Layer 8 of a small transformer language model trained on English Wikipedia (11 layers, counted from 0, width 128).
A neuron adds its activation times its output weights to the MLP's output. To switch it off is to set its activation to zero at one token and run the rest of the model.

Output weights of the MLP neurons that the questions are about. A number n stands for (n - 500) times 0.0015.
n63: 610 475 633 610 489 419 614 419 299 421 472 491 592 575 417 461 525 488 415 580 444 414 332 713 378 452 387 370 538 581 533 479 411 494 526 471 791 613 509 555 448 534 594 440 523 720 675 675 534 521 375 398 356 610 509 316 422 536 586 494 577 522 625 515 521 528 430 542 460 377 655 511 319 643 455 612 354 394 533 635 653 484 529 527 614 642 440 515 536 652 426 391 494 352 452 563 595 470 429 506 569 378 492 594 527 509 602 651 300 601 470 515 592 497 580 202 309 457 581 378 467 483 438 634 249 630 391 537
n86: 470 565 449 404 468 603 756 446 448 290 524 244 438 493 659 355 506 412 434 602 553 389 450 676 438 571 459 430 681 640 571 319 424 484 603 725 520 347 627 500 587 469 532 648 539 564 534 577 288 347 416 276 341 561 410 652 493 564 691 466 533 377 248 453 618 665 352 723 503 466 419 494 439 429 597 291 637 395 489 531 442 577 518 335 426 549 244 577 453 641 405 436 507 627 507 570 455 668 368 500 332 536 582 551 601 493 362 497 500 342 412 413 527 690 302 571 574 564 434 457 359 404 441 568 722 555 443 564
n106: 528 688 282 606 492 515 571 513 566 742 521 588 696 532 542 425 579 496 668 232 463 447 480 479 343 313 532 306 583 544 396 618 527 411 487 527 421 653 677 536 496 472 547 633 407 411 467 344 630 477 573 432 463 290 500 588 639 363 345 545 567 349 507 351 383 218 915 537 643 708 697 397 734 763 428 446 709 516 456 512 416 420 621 133 349 692 420 565 364 451 461 553 496 529 479 298 340 111 368 368 371 599 564 460 344 447 438 547 496 261 460 400 590 674 480 374 592 496 583 476 320 641 363 766 487 435 685 796
n130: 572 714 697 435 639 391 562 357 470 630 496 647 672 628 392 489 466 536 493 429 541 245 635 636 568 375 552 692 492 522 685 670 612 585 568 536 659 515 523 403 192 586 693 573 664 811 618 390 404 389 444 390 416 528 621 334 463 667 392 504 616 398 790 329 608 496 440 646 614 417 810 671 495 663 489 500 360 708 644 358 588 438 365 493 539 680 497 401 460 576 414 458 622 372 355 303 395 603 220 564 519 529 376 370 555 680 515 464 489 479 515 339 402 231 421 389 699 537 523 601 559 532 489 637 463 433 493 472
n135: 647 595 550 185 461 471 523 628 492 554 385 567 662 526 535 617 625 533 427 470 510 295 585 383 736 97 545 599 483 688 493 412 529 446 642 612 624 350 508 391 457 421 448 503 522 626 606 515 510 377 436 607 558 511 464 488 478 530 440 193 496 586 633 399 436 344 396 177 661 424 504 447 447 342 570 641 376 478 597 562 621 360 328 595 391 587 551 550 455 366 460 345 562 218 211 480 596 500 329 511 415 500 580 627 606 466 332 727 566 321 613 515 675 643 375 515 280 302 681 551 325 617 759 541 462 486 612 299
n140: 260 540 418 408 524 627 316 461 452 373 157 651 414 504 545 690 409 405 544 373 446 490 471 519 531 340 642 674 591 361 356 482 549 420 571 591 571 496 504 707 497 762 365 468 437 538 381 579 350 521 619 654 444 397 445 504 418 774 514 412 525 447 609 486 482 504 383 659 476 537 811 418 285 424 500 441 602 444 484 388 548 564 531 227 402 591 552 459 740 275 486 534 619 621 611 519 264 576 632 594 624 514 416 489 707 441 692 408 617 409 460 343 559 496 796 472 468 482 333 666 425 435 433 362 717 493 280 558
n286: 469 576 318 364 423 375 626 279 377 739 667 342 450 293 467 704 573 562 553 525 424 527 339 274 701 436 543 465 536 444 567 507 524 405 546 521 514 423 565 586 378 489 598 389 414 455 403 384 658 692 500 454 496 598 537 552 637 479 433 371 614 578 645 479 386 417 430 330 769 295 314 631 748 636 560 579 574 507 423 540 453 485 451 528 604 331 664 588 461 377 348 594 754 493 470 522 554 394 500 353 721 486 513 184 481 619 435 507 678 253 354 359 378 471 468 370 518 433 449 493 489 614 486 603 702 520 450 788
n297: 500 404 451 514 668 364 359 480 519 788 798 493 583 561 363 415 469 309 561 471 490 620 496 393 603 635 606 503 500 417 584 667 596 283 544 652 457 658 340 647 483 298 465 396 645 607 473 544 378 172 317 529 534 472 367 233 536 471 524 518 596 503 617 580 295 403 445 336 558 441 735 476 245 423 338 662 445 571 516 564 313 690 480 575 618 667 546 552 547 340 507 431 514 715 419 592 562 431 490 334 447 300 408 551 577 348 522 447 432 663 463 601 345 393 470 596 522 595 726 293 475 479 575 324 476 180 500 600
n301: 410 546 428 551 589 488 384 423 333 558 380 547 521 412 503 641 558 649 406 523 503 503 633 593 667 351 523 557 496 310 712 631 446 368 742 623 542 611 403 358 553 533 395 588 345 273 437 503 521 424 365 532 480 544 588 329 484 480 380 470 564 455 331 684 651 547 538 419 488 733 393 615 475 509 506 335 348 468 340 531 494 688 553 513 343 576 601 513 546 654 723 472 640 500 493 435 413 673 347 323 442 413 399 385 711 626 296 602 494 455 539 328 540 480 497 380 451 418 230 590 360 444 395 342 599 450 507 525
n313: 459 477 298 535 467 411 742 407 526 607 500 344 497 599 564 503 587 416 602 399 548 500 459 473 591 568 400 550 533 401 632 513 484 522 451 609 399 759 559 640 633 468 545 601 578 436 194 317 461 612 458 503 314 381 401 412 653 458 512 588 468 453 741 458 403 628 552 556 557 415 539 622 775 463 634 650 637 353 563 443 598 389 455 465 517 462 427 534 551 451 531 451 616 530 459 473 405 606 497 291 497 345 578 403 665 415 520 437 510 180 484 529 356 448 409 825 346 574 606 443 378 482 371 552 274 601 339 415
n325: 279 550 632 404 830 719 484 330 435 461 342 300 382 563 626 599 584 540 496 287 608 305 418 689 471 385 632 421 530 578 429 599 474 410 721 715 489 756 588 458 532 481 604 510 460 544 631 313 517 449 538 422 438 568 381 378 563 583 386 439 563 552 500 492 409 473 561 580 496 653 459 489 461 330 377 729 600 434 663 442 600 473 536 326 634 361 497 604 496 604 577 486 474 324 596 590 661 489 345 322 430 319 461 417 380 580 469 702 567 431 594 817 970 621 443 165 459 380 523 607 676 347 485 508 475 525 553 336
n379: 450 345 565 320 705 500 358 478 597 595 611 613 511 540 496 510 614 497 614 527 648 394 450 525 297 511 524 590 457 389 469 298 662 640 493 490 384 605 528 541 591 623 515 543 293 343 354 301 620 454 527 611 332 371 236 251 487 337 378 531 553 397 858 674 333 535 256 484 652 510 530 574 399 520 476 674 584 414 456 613 603 465 635 420 532 321 309 529 365 441 573 564 625 393 443 411 468 568 694 602 641 443 554 452 515 703 712 437 627 496 418 460 421 462 586 313 510 653 426 580 389 474 467 565 644 341 398 583
n438: 522 408 571 392 506 709 544 517 414 617 318 436 598 327 375 667 358 632 326 559 368 470 516 432 521 578 663 538 526 538 465 519 588 475 486 597 551 357 593 653 630 409 514 408 391 531 559 600 539 416 539 603 537 350 426 486 465 432 466 533 554 568 627 510 510 385 474 524 573 740 507 579 408 457 395 706 503 403 644 775 500 429 424 513 652 525 377 454 571 335 557 540 497 391 459 530 408 458 303 406 423 402 452 610 511 428 421 813 385 526 539 321 244 614 533 635 352 409 627 551 542 671 494 445 832 407 691 457
n448: 589 468 577 479 573 393 292 564 554 617 256 493 713 531 482 596 598 565 353 468 559 272 486 265 599 752 712 459 428 469 637 329 603 419 733 469 593 561 461 284 520 539 537 597 432 784 548 713 536 276 458 542 215 547 365 423 521 535 464 379 435 471 619 556 592 418 630 203 441 382 473 477 541 628 517 340 566 555 546 540 380 661 601 703 511 469 624 416 636 518 452 520 548 650 389 515 640 525 480 724 631 521 422 440 519 408 453 449 735 749 387 601 585 412 518 445 433 388 355 290 486 400 476 444 406 614 553 464
n464: 332 579 455 408 443 526 444 677 397 517 400 644 292 356 472 691 431 529 547 663 500 217 596 542 287 624 480 206 419 457 537 372 470 700 515 389 427 493 528 429 432 541 381 663 598 468 549 611 659 562 439 280 635 455 361 595 680 524 595 356 549 358 566 446 497 449 570 587 412 657 496 452 600 620 453 438 328 631 518 444 711 507 348 351 465 277 652 413 470 593 585 417 461 469 461 461 433 587 487 464 556 652 513 456 595 503 634 523 613 519 632 520 329 476 398 460 624 409 330 632 691 363 513 294 677 603 439 519
n500: 537 697 521 556 556 441 463 503 470 539 486 546 529 615 370 336 633 518 417 672 588 462 465 449 474 566 351 588 460 583 497 487 445 689 512 479 505 391 561 522 552 410 514 527 555 509 414 350 648 317 530 396 544 636 422 576 578 495 599 645 550 520 307 481 516 429 387 557 695 596 382 503 497 508 505 521 485 482 488 296 395 551 546 439 356 495 517 645 586 467 487 533 626 602 537 579 567 565 558 461 525 595 528 608 493 547 274 376 484 676 641 519 574 475 497 387 562 700 336 653 508 564 537 383 488 510 519 681

Each question names a token from some text and the token that comes next. It shows the activations a of the neurons there, in the order above. A number n stands for (n - 500) times 0.013.

Then comes g, the gradient of the next token's log-probability with respect to the MLP's output, scaled to length 1. A neuron's effect is roughly proportional to its activation times (output weights . g). A number n stands for (n - 500) times 0.00068.

" is", then " an"
a: 498 490 501 643 551 808 494 488 491 488 493 510 490 650 488 508
g: 468 402 423 577 430 556 599 370 520 528 559 450 326 560 418 832 241 419 514 509 467 473 488 491 588 552 626 584 504 689 548 544 450 482 396 549 338 398 443 624 332 720 635 444 515 411 422 710 755 235 628 781 298 294 265 570 597 492 512 256 273 410 450 764 584 698 607 421 619 657 545 593 567 134 320 626 484 594 347 521 643 599 451 430 451 362 267 454 516 586 588 561 444 742 621 524 456 503 309 494 554 585 506 192 490 628 386 516 519 564 507 412 293 616 429 292 465 760 640 573 505 436 327 517 606 575 617 466
Which neuron, switched off, lowers the next token's probability most? n140

"ot", then "t"
a: 493 488 718 499 489 496 499 497 497 496 500 494 566 498 490 519
g: 122 455 712 419 622 684 524 497 572 452 414 416 671 422 482 593 466 620 468 537 322 331 405 468 493 510 488 305 516 344 493 627 640 420 393 233 457 535 484 278 464 491 379 296 449 491 759 481 451 506 565 221 698 577 380 584 295 629 581 765 717 443 572 373 331 509 477 489 453 665 437 654 610 510 520 581 593 488 492 599 682 447 464 645 618 665 774 377 576 242 260 712 605 452 681 483 368 515 257 510 481 433 516 347 529 526 397 340 548 698 653 543 526 728 323 454 331 601 359 363 584 598 680 462 537 618 691 340
Which neuron, switched off, lowers the next token's probability most? n438

"t", then "e"
a: 607 878 500 500 499 500 498 500 496 488 499 497 489 500 495 489
g: 244 412 345 483 360 504 560 564 426 449 590 512 544 759 606 658 592 415 277 317 414 416 488 453 526 592 431 515 474 578 553 447 436 436 565 648 697 376 630 492 495 405 516 339 579 532 628 556 479 351 619 658 408 359 409 387 505 339 517 494 519 581 379 359 632 461 546 549 584 383 522 188 431 527 559 399 413 505 540 371 742 615 386 354 665 197 542 635 632 657 273 550 589 627 819 402 414 238 452 550 458 385 839 349 268 694 553 521 347 464 657 556 727 719 472 314 612 495 505 614 462 400 316 559 508 598 903 556
Which neuron, switched off, lowers the next token's probability most? n86

"ong", then " and"
a: 499 553 498 811 499 492 497 567 739 553 500 550 831 497 489 489
g: 372 317 481 457 550 607 216 705 422 486 373 657 613 551 450 500 587 597 404 504 427 481 645 531 570 801 498 720 487 266 513 574 668 394 444 618 177 639 747 449 388 433 723 419 479 271 550 657 378 441 395 448 538 129 618 477 476 478 329 550 448 702 599 703 453 679 633 463 633 329 349 498 458 266 509 490 516 292 397 664 412 427 249 375 684 558 630 658 469 630 454 443 475 290 677 471 595 584 515 589 527 560 458 685 323 595 623 682 444 408 347 348 372 596 415 532 479 444 512 725 437 681 524 418 274 514 617 520
Which neuron, switched off, raises the next token's probability most? n130

" S", then "p"
a: 494 496 534 499 515 488 493 499 498 497 491 488 489 499 500 678
g: 641 398 685 385 279 705 593 487 197 453 385 436 659 469 284 594 543 199 370 501 562 375 438 728 393 511 688 450 322 480 559 400 474 415 613 512 504 395 765 484 474 351 476 538 503 553 488 496 377 312 451 485 472 434 576 537 673 675 835 668 442 408 541 593 343 477 681 478 572 362 497 416 550 714 517 557 407 649 420 632 527 513 274 712 282 489 878 316 295 389 600 481 518 464 349 592 716 776 542 478 627 554 664 615 383 622 395 545 445 441 530 562 767 454 477 297 570 420 309 492 527 554 507 478 330 515 481 285
Which neuron, switched off, lowers the next token's probability most? n500

" In", then " the"
a: 497 496 499 828 495 561 500 496 489 491 508 495 490 540 499 577
g: 517 348 628 577 633 601 508 359 639 325 464 575 293 425 588 500 644 552 460 448 687 345 509 458 612 380 521 624 455 442 664 589 408 465 639 414 365 359 155 373 577 545 361 634 525 547 381 609 540 489 415 560 813 335 564 281 252 446 615 892 595 457 515 383 616 427 357 386 562 591 500 494 299 495 524 678 354 503 405 535 425 809 436 432 272 475 571 727 538 572 392 627 411 445 714 540 450 512 450 590 292 519 552 632 523 436 597 672 548 367 445 436 700 768 568 585 399 311 406 584 556 806 349 213 502 307 453 483
Which neuron, switched off, raises the next token's probability most? n130

"ep", then " "
a: 488 508 502 551 528 568 494 511 497 489 499 498 690 499 512 499
g: 466 503 534 386 395 549 689 521 258 513 393 465 250 513 347 420 480 163 665 419 491 386 620 621 418 486 442 558 241 430 439 533 378 417 517 633 605 495 683 573 573 288 757 614 631 480 569 310 589 396 374 430 538 639 544 671 541 527 374 191 689 450 712 335 527 605 560 838 606 586 610 540 194 603 425 528 655 773 580 407 448 340 389 547 544 519 611 522 478 636 559 671 505 357 512 264 502 682 426 363 734 368 448 588 389 587 710 373 581 393 385 583 477 631 495 476 769 434 433 617 361 487 527 623 259 441 420 383
Which neuron, switched off, raises the next token's probability most? n438

" th", then "re"
a: 489 562 494 487 498 491 489 550 491 488 491 515 500 498 500 487
g: 585 469 371 513 555 664 343 498 503 401 485 489 405 517 407 626 569 388 334 615 724 755 689 484 690 435 527 392 556 495 538 441 525 184 681 525 590 311 530 665 595 675 390 441 486 665 624 542 467 457 520 413 682 557 381 617 537 541 634 532 469 294 564 421 546 804 412 531 395 288 662 450 614 319 759 492 392 708 778 264 445 631 417 542 379 433 482 655 507 401 297 289 408 682 566 676 270 658 420 597 427 372 539 128 379 331 583 555 577 530 682 500 723 451 352 470 498 601 319 426 465 326 365 464 432 566 282 508
Which neuron, switched off, lowers the next token's probability most? n86

" C", then "up"
a: 605 494 491 500 496 498 497 500 623 490 495 494 488 488 498 497
g: 657 424 755 444 566 572 595 515 346 325 663 569 707 446 348 453 766 515 549 376 602 471 555 573 527 755 688 550 452 408 616 608 400 562 452 567 583 458 665 344 504 260 642 423 579 610 495 690 518 454 480 475 565 354 617 321 312 423 696 454 397 166 508 695 341 529 376 444 452 510 516 212 573 779 418 461 521 492 478 306 733 402 354 596 463 880 357 383 444 618 561 518 495 384 375 543 428 418 657 430 637 530 595 588 628 318 429 575 778 515 535 359 578 394 574 384 522 217 392 433 513 439 595 330 511 234 562 325
Which two neurons, each switched off alone, lower its probability most, in order? n63, n301

"b", then "ound"
a: 490 499 499 499 503 490 493 647 500 511 499 517 490 488 499 499
g: 437 447 523 312 568 571 435 553 666 522 355 568 477 327 483 318 503 309 567 405 592 434 321 440 742 562 741 632 549 358 492 355 552 342 508 579 413 565 416 684 416 615 292 385 692 570 611 465 314 843 431 326 404 606 502 478 485 618 477 523 442 457 584 508 344 603 407 530 637 712 627 660 276 578 244 716 260 779 409 469 549 573 607 566 602 658 623 392 582 509 365 645 484 456 447 546 497 358 382 334 437 568 370 680 545 624 464 389 434 594 506 565 539 449 419 330 623 92 590 534 609 814 561 737 332 359 388 359
Which neuron, switched off, lowers the next token's probability most? n297

"ent", then "ry"
a: 530 639 614 500 496 492 494 500 494 495 499 495 494 498 498 488
g: 500 513 417 390 458 691 391 379 386 502 545 545 395 553 410 595 311 770 614 422 651 432 477 668 432 455 469 443 490 410 467 570 493 494 412 390 703 491 850 740 524 377 737 594 410 460 636 307 509 450 534 584 646 629 489 485 490 544 134 450 234 795 476 350 410 626 729 492 452 546 670 323 474 539 278 667 348 467 369 354 746 417 502 596 568 532 564 699 447 544 665 317 213 434 569 481 398 512 482 564 451 629 426 225 291 209 412 557 353 488 412 469 475 611 748 635 495 624 626 361 650 559 654 492 492 380 536 579
Which neuron, switched off, raises the next token's probability most? n86

"a", then "j"
a: 498 552 499 499 495 491 490 501 508 506 500 499 490 496 490 619
g: 524 599 549 327 633 522 481 652 445 292 611 730 415 655 423 568 292 654 495 663 395 570 594 423 518 295 600 536 462 472 701 554 546 469 194 589 635 182 615 392 393 450 415 404 413 520 581 506 642 502 573 446 504 353 309 578 557 544 675 394 662 435 436 468 621 330 485 569 437 333 220 563 590 529 598 426 796 561 292 441 606 460 610 786 648 319 604 672 649 403 406 492 681 631 527 371 428 123 629 253 542 530 526 537 325 329 329 374 458 667 587 415 506 604 277 487 773 542 416 572 571 534 706 539 419 415 461 434
Which neuron, switched off, lowers the next token's probability most? n500

" ", then "=="
a: 489 497 579 499 488 491 494 500 488 499 497 496 497 489 499 628
g: 337 473 330 650 266 479 494 655 595 607 571 410 550 486 750 457 572 845 408 449 466 668 567 477 604 645 615 596 502 292 354 408 436 336 538 517 465 729 420 463 420 468 449 578 333 780 535 604 577 660 417 205 549 407 843 450 540 422 498 489 374 430 607 514 575 541 303 781 360 463 537 503 314 269 271 483 373 806 592 580 215 516 330 415 578 577 707 576 348 652 532 517 497 740 595 504 533 641 531 444 520 670 524 513 619 463 491 289 259 535 371 487 323 556 574 511 567 463 549 490 375 638 561 413 327 405 334 341
Which neuron, switched off, raises the next token's probability most? n500

"m", then "am"
a: 499 490 499 520 500 494 499 493 500 488 499 599 495 521 487 488
g: 392 325 526 520 647 658 513 411 588 523 633 686 580 367 593 499 784 724 630 513 641 595 512 513 447 344 535 536 653 405 388 532 461 421 564 502 521 432 257 291 459 488 488 474 295 764 490 257 482 699 474 398 199 449 318 423 452 534 421 665 468 525 505 468 291 645 483 361 151 506 243 610 514 262 555 506 442 516 480 427 744 581 609 470 626 553 371 567 433 754 603 568 578 607 613 388 362 566 506 686 741 337 493 509 534 457 618 314 579 686 631 590 556 481 250 221 542 466 571 547 370 595 509 702 564 255 575 271
Which neuron, switched off, lowers the next token's probability most? n379

" m", then "an"
a: 497 494 487 492 488 496 840 499 500 500 492 499 499 499 492 670
g: 446 695 294 292 433 386 550 746 444 530 657 748 720 500 494 511 675 578 463 292 664 596 589 489 608 340 284 450 297 513 744 563 229 366 235 558 610 606 516 712 512 560 423 708 371 224 650 491 338 474 425 446 365 466 717 444 493 283 380 786 595 761 445 532 539 657 545 529 624 502 473 595 637 190 397 450 569 494 358 480 408 507 488 428 558 375 585 601 636 500 552 467 351 546 346 415 314 683 505 538 600 572 490 368 455 694 395 498 471 356 453 616 358 386 409 497 510 881 636 506 407 456 546 469 407 493 539 382
Which neuron, switched off, lowers the next token's probability most? n286

"l", then "ub"
a: 608 498 586 500 488 487 499 489 515 488 565 499 490 500 496 492
g: 413 541 536 337 579 749 803 382 566 561 329 548 468 392 461 370 673 586 373 309 423 519 401 509 135 653 459 558 642 436 401 478 208 686 610 609 524 652 520 433 534 387 382 359 555 498 600 743 275 597 355 393 400 78 486 655 618 783 595 368 462 416 484 308 414 620 611 553 700 676 584 322 501 379 681 623 496 465 538 362 498 328 568 618 435 484 373 676 546 846 562 623 493 354 319 409 563 527 524 353 438 579 628 426 581 579 530 662 566 470 487 446 522 448 421 363 628 696 441 425 622 381 525 421 354 527 632 418
Which neuron, switched off, lowers the next token's probability most? n325

" Al", then "ab"
a: 494 499 497 489 499 599 500 500 500 490 491 489 496 498 499 505
g: 670 572 613 568 499 368 431 391 502 511 344 603 343 356 664 693 576 431 707 387 652 627 444 265 483 644 475 681 329 352 447 684 400 525 507 472 496 511 411 787 618 622 457 328 812 531 499 431 385 484 372 572 394 472 581 456 590 444 358 409 736 491 430 558 725 251 342 417 584 586 518 572 604 299 298 492 597 368 544 206 697 466 575 520 382 597 279 603 735 614 328 216 643 624 603 307 349 654 479 562 553 678 510 642 762 358 506 409 665 538 375 377 546 551 473 331 312 339 519 536 474 545 385 394 567 355 665 546
Which neuron, switched off, lowers the next token's probability most? n140

"t", then "in"
a: 493 499 500 500 519 799 557 500 500 500 514 487 500 496 500 488
g: 802 743 524 547 618 382 452 478 409 614 504 447 441 343 485 794 500 322 454 478 531 416 616 342 668 479 441 285 417 538 734 504 475 432 551 474 323 562 499 383 396 501 437 457 509 562 516 480 379 489 603 377 358 454 379 595 303 498 655 352 666 620 482 563 543 298 735 446 465 548 467 604 554 728 443 608 551 588 210 604 239 744 521 264 607 593 451 342 357 679 355 628 732 430 656 421 875 517 517 184 576 597 315 591 385 461 586 586 484 434 487 447 343 544 391 439 298 433 582 655 424 622 408 426 444 428 814 656
Which neuron, switched off, lowers the next token's probability most? n286

"as", then "k"
a: 494 490 688 500 488 499 661 500 499 493 494 498 499 499 491 494
g: 691 625 631 446 723 708 624 543 522 575 532 654 728 708 335 377 442 630 879 546 700 728 428 635 456 552 655 429 476 426 493 556 481 693 316 203 590 450 565 428 414 473 290 426 340 381 615 439 168 279 586 565 343 492 549 738 658 418 275 383 238 390 544 401 320 486 765 403 478 440 524 444 426 368 455 326 540 633 483 635 323 577 495 618 529 620 542 434 529 612 622 629 519 606 607 642 455 468 435 481 566 467 483 470 480 443 391 381 504 508 564 579 319 717 292 430 497 344 642 482 437 479 531 582 295 214 390 458
Which neuron, switched off, lowers the next token's probability most? n106

"er", then "m"
a: 494 499 638 507 500 497 500 500 621 498 500 500 498 495 500 545
g: 570 388 655 302 459 452 386 730 438 450 430 523 521 711 512 499 611 358 228 495 703 345 282 393 280 448 691 361 411 497 423 526 492 603 558 647 395 634 642 311 583 510 331 569 559 587 605 671 418 526 734 337 473 459 484 595 341 583 482 549 378 458 549 509 358 631 431 295 495 353 453 492 502 514 518 598 311 759 716 724 445 503 475 643 445 448 708 523 578 293 371 715 548 377 454 525 790 650 337 353 684 429 397 618 620 410 587 312 570 428 657 773 575 650 471 659 300 277 526 258 283 622 505 549 376 649 420 405
Which neuron, switched off, raises the next token's probability most? n106

";", then " T"
a: 505 487 497 491 497 492 496 494 514 651 497 494 531 488 492 586
g: 523 503 213 541 455 526 289 623 477 617 584 608 414 540 569 479 535 519 431 321 736 392 461 409 626 579 339 542 599 487 549 513 508 616 417 730 209 581 592 309 462 515 132 520 590 364 487 555 686 553 615 710 661 388 418 410 438 155 491 730 519 611 509 680 535 429 554 421 401 419 577 503 676 241 601 603 459 355 414 609 442 494 467 593 492 388 665 773 517 459 732 552 393 395 644 570 427 741 578 410 190 552 528 607 548 263 501 399 358 553 678 383 523 588 669 618 452 671 349 297 686 552 543 327 397 362 327 392
Which neuron, switched off, lowers the next token's probability most? n313

"re", then " was"
a: 500 499 518 802 490 491 501 527 496 495 490 499 498 499 499 506
g: 849 434 569 589 620 473 667 475 263 607 449 574 581 422 472 433 486 351 525 595 453 324 537 623 160 592 356 534 404 251 352 464 702 629 588 354 477 495 243 575 635 621 521 608 434 442 711 700 487 514 582 466 533 491 445 346 312 399 385 400 577 422 503 758 525 667 502 656 661 413 479 480 606 420 540 442 416 320 445 489 667 355 231 734 671 421 441 433 645 344 448 224 510 510 502 534 775 492 522 579 617 376 445 327 405 675 440 632 354 562 691 450 560 777 510 651 258 477 473 253 421 450 558 376 578 646 418 679
Which neuron, switched off, raises the next token's probability most? n130

"\n", then "-"
a: 489 488 501 488 697 599 489 497 649 489 488 492 490 621 499 528
g: 732 537 726 390 628 412 406 247 549 325 527 777 665 605 481 831 683 424 435 471 612 430 497 404 417 368 470 479 511 649 391 452 274 422 673 540 831 465 258 636 523 288 530 497 610 555 814 435 644 507 264 451 565 329 336 439 682 432 591 368 560 549 418 542 630 531 386 456 472 449 315 367 404 469 605 509 510 441 630 542 751 406 665 704 486 535 616 466 551 423 410 660 731 547 399 478 368 314 451 619 708 498 437 563 501 415 447 552 523 711 610 330 314 347 472 598 501 593 314 422 547 606 394 458 346 338 329 266
Which neuron, switched off, lowers the next token's probability most? n135

" the", then " st"
a: 492 488 500 487 488 488 490 489 561 574 491 541 490 574 510 487
g: 434 296 252 468 658 601 488 333 522 527 438 472 624 530 519 253 617 664 620 352 538 577 410 480 487 421 378 359 386 353 583 582 635 723 706 330 480 515 396 514 558 527 690 189 540 445 248 495 491 492 388 432 611 561 607 281 480 368 409 909 495 634 612 771 664 579 642 620 594 432 527 499 515 725 396 805 443 304 677 477 406 590 323 549 570 647 662 379 391 382 373 429 542 357 424 566 464 254 831 611 466 501 484 668 440 506 317 537 363 553 571 369 467 465 572 594 503 607 574 425 520 598 170 450 398 453 560 470
Which neuron, switched off, lowers the next token's probability most? n313

" N", then "R"
a: 488 492 502 506 547 494 499 493 516 492 499 500 488 488 499 573
g: 764 469 349 233 406 512 669 736 338 657 621 491 475 436 401 352 448 597 428 312 466 628 840 537 641 472 637 513 405 620 546 491 661 487 433 656 606 512 465 596 305 380 641 461 383 384 441 631 592 359 675 548 581 211 505 430 605 559 359 435 494 409 345 601 401 475 504 403 547 573 653 587 555 627 302 404 338 475 539 506 629 460 645 629 817 318 548 678 383 554 501 487 527 514 446 450 313 324 528 468 367 242 407 414 293 349 195 603 516 592 515 560 752 534 647 336 654 673 363 521 569 709 500 503 443 415 732 244
Which neuron, switched off, lowers the next token's probability most? n135

" ch", then "ar"
a: 534 489 498 498 493 535 529 496 490 498 499 493 498 599 498 624
g: 383 524 609 345 439 495 451 395 619 496 216 408 371 372 618 434 478 704 335 548 439 546 448 553 519 609 477 478 419 259 600 372 675 508 583 209 526 758 329 322 546 344 323 365 382 723 470 578 314 377 284 387 382 387 441 606 475 508 558 621 423 667 540 641 734 276 620 465 539 344 433 561 521 735 712 680 398 528 836 483 591 684 333 531 651 668 644 662 595 430 370 551 632 458 754 271 685 410 742 535 614 427 333 560 741 535 582 485 585 495 600 488 536 340 556 459 461 430 394 365 484 262 439 507 398 565 543 541
Which neuron, switched off, lowers the next token's probability most? n448

"9", then "0"
a: 500 490 498 645 495 493 493 536 490 488 491 499 497 499 499 537
g: 517 742 616 557 534 491 363 460 582 617 482 647 525 531 501 91 417 425 664 602 567 582 252 571 540 458 444 483 530 590 544 496 425 491 517 689 399 443 631 255 303 512 430 474 275 598 349 441 393 323 565 547 404 810 327 494 747 524 441 279 616 464 522 493 699 546 580 488 483 280 357 605 244 625 559 637 475 522 423 386 472 522 614 606 406 750 408 517 264 423 571 633 440 419 785 398 425 539 491 390 638 566 610 492 663 703 398 388 414 464 416 493 705 737 660 637 647 104 621 457 560 577 292 544 386 407 429 410
Which neuron, switched off, lowers the next token's probability most? n130

"0", then "1"
a: 497 500 492 496 496 488 664 571 487 495 494 566 499 490 494 491
g: 548 281 486 568 527 593 453 374 279 463 461 486 401 516 376 867 524 280 374 496 371 504 682 229 540 637 603 350 532 531 418 538 419 426 680 409 575 559 435 696 483 645 442 295 894 407 722 345 605 556 480 348 493 573 470 630 316 525 622 608 374 617 319 579 285 560 284 604 493 385 672 686 602 571 508 471 376 262 331 681 447 705 387 394 594 490 626 394 539 657 471 305 868 292 423 588 559 472 507 606 486 556 491 324 615 462 576 533 603 382 385 488 459 421 528 454 558 817 521 480 413 380 617 434 400 709 474 506
Which neuron, switched off, lowers the next token's probability most? n286

"s", then " C"
a: 505 502 497 500 489 498 488 489 491 488 499 636 488 490 491 489
g: 386 567 232 510 575 141 434 575 202 447 643 472 338 441 488 413 628 590 499 286 611 517 614 656 534 427 481 543 714 535 381 595 479 457 177 553 736 647 594 433 487 505 368 508 588 687 644 379 477 418 584 543 630 437 247 581 412 438 502 350 707 397 697 268 421 558 692 548 316 610 638 580 456 540 385 594 752 281 333 587 389 454 514 541 446 469 398 685 676 559 504 639 625 429 510 431 562 510 298 499 453 451 688 644 679 603 551 459 488 326 748 312 392 446 736 590 415 570 154 493 509 549 683 529 435 484 353 423
Which neuron, switched off, lowers the next token's probability most? n379

" H", then "igh"
a: 563 491 494 498 498 499 652 489 492 493 492 648 490 494 500 496
g: 327 572 564 566 496 440 514 579 541 461 472 580 600 364 574 454 424 662 590 413 489 610 348 560 169 508 645 470 562 341 547 563 714 432 411 423 504 715 372 589 345 432 595 339 349 666 399 434 621 355 615 360 568 193 185 217 443 524 754 551 413 477 636 448 417 544 557 646 622 574 408 489 354 233 628 477 460 597 489 529 478 471 671 624 581 782 666 405 274 361 572 709 477 348 368 411 631 603 576 376 602 624 261 551 522 400 590 453 355 784 466 422 680 372 646 432 789 761 380 558 562 584 415 619 336 421 465 452
Which neuron, switched off, lowers the next token's probability most? n379

"ed", then " it"
a: 495 488 497 573 494 558 499 494 497 506 500 675 517 507 528 490
g: 570 495 610 459 519 796 625 395 642 709 323 472 483 412 547 368 568 479 660 649 441 505 420 452 494 775 550 491 637 564 438 281 421 707 485 389 287 258 275 280 510 526 309 593 622 598 507 557 762 530 524 526 631 696 344 441 641 630 347 255 604 399 384 551 390 571 315 704 350 808 431 518 271 600 630 515 583 435 425 362 443 535 246 342 257 483 480 643 596 349 444 551 340 494 382 525 437 568 769 525 382 541 771 462 408 754 404 588 608 305 428 573 540 531 365 485 571 306 461 529 485 538 478 384 611 504 686 564
Which neuron, switched off, lowers the next token's probability most? n379

" t", then "our"
a: 531 585 580 500 642 541 493 498 493 498 508 524 496 499 500 673
g: 393 299 381 635 320 584 578 640 568 446 435 760 691 449 479 512 492 545 341 501 518 468 528 543 431 292 444 437 424 827 853 576 477 129 505 586 590 410 248 513 632 362 506 381 576 711 549 446 518 386 558 439 454 508 239 388 523 614 475 455 471 324 385 497 640 532 533 519 498 238 491 678 546 360 656 788 469 488 458 556 465 512 489 709 329 504 333 612 365 776 516 619 475 478 318 321 408 444 472 408 365 713 701 376 701 692 310 601 473 620 239 506 554 456 673 576 451 398 640 484 426 427 628 578 481 393 720 572
Which neuron, switched off, lowers the next token's probability most? n135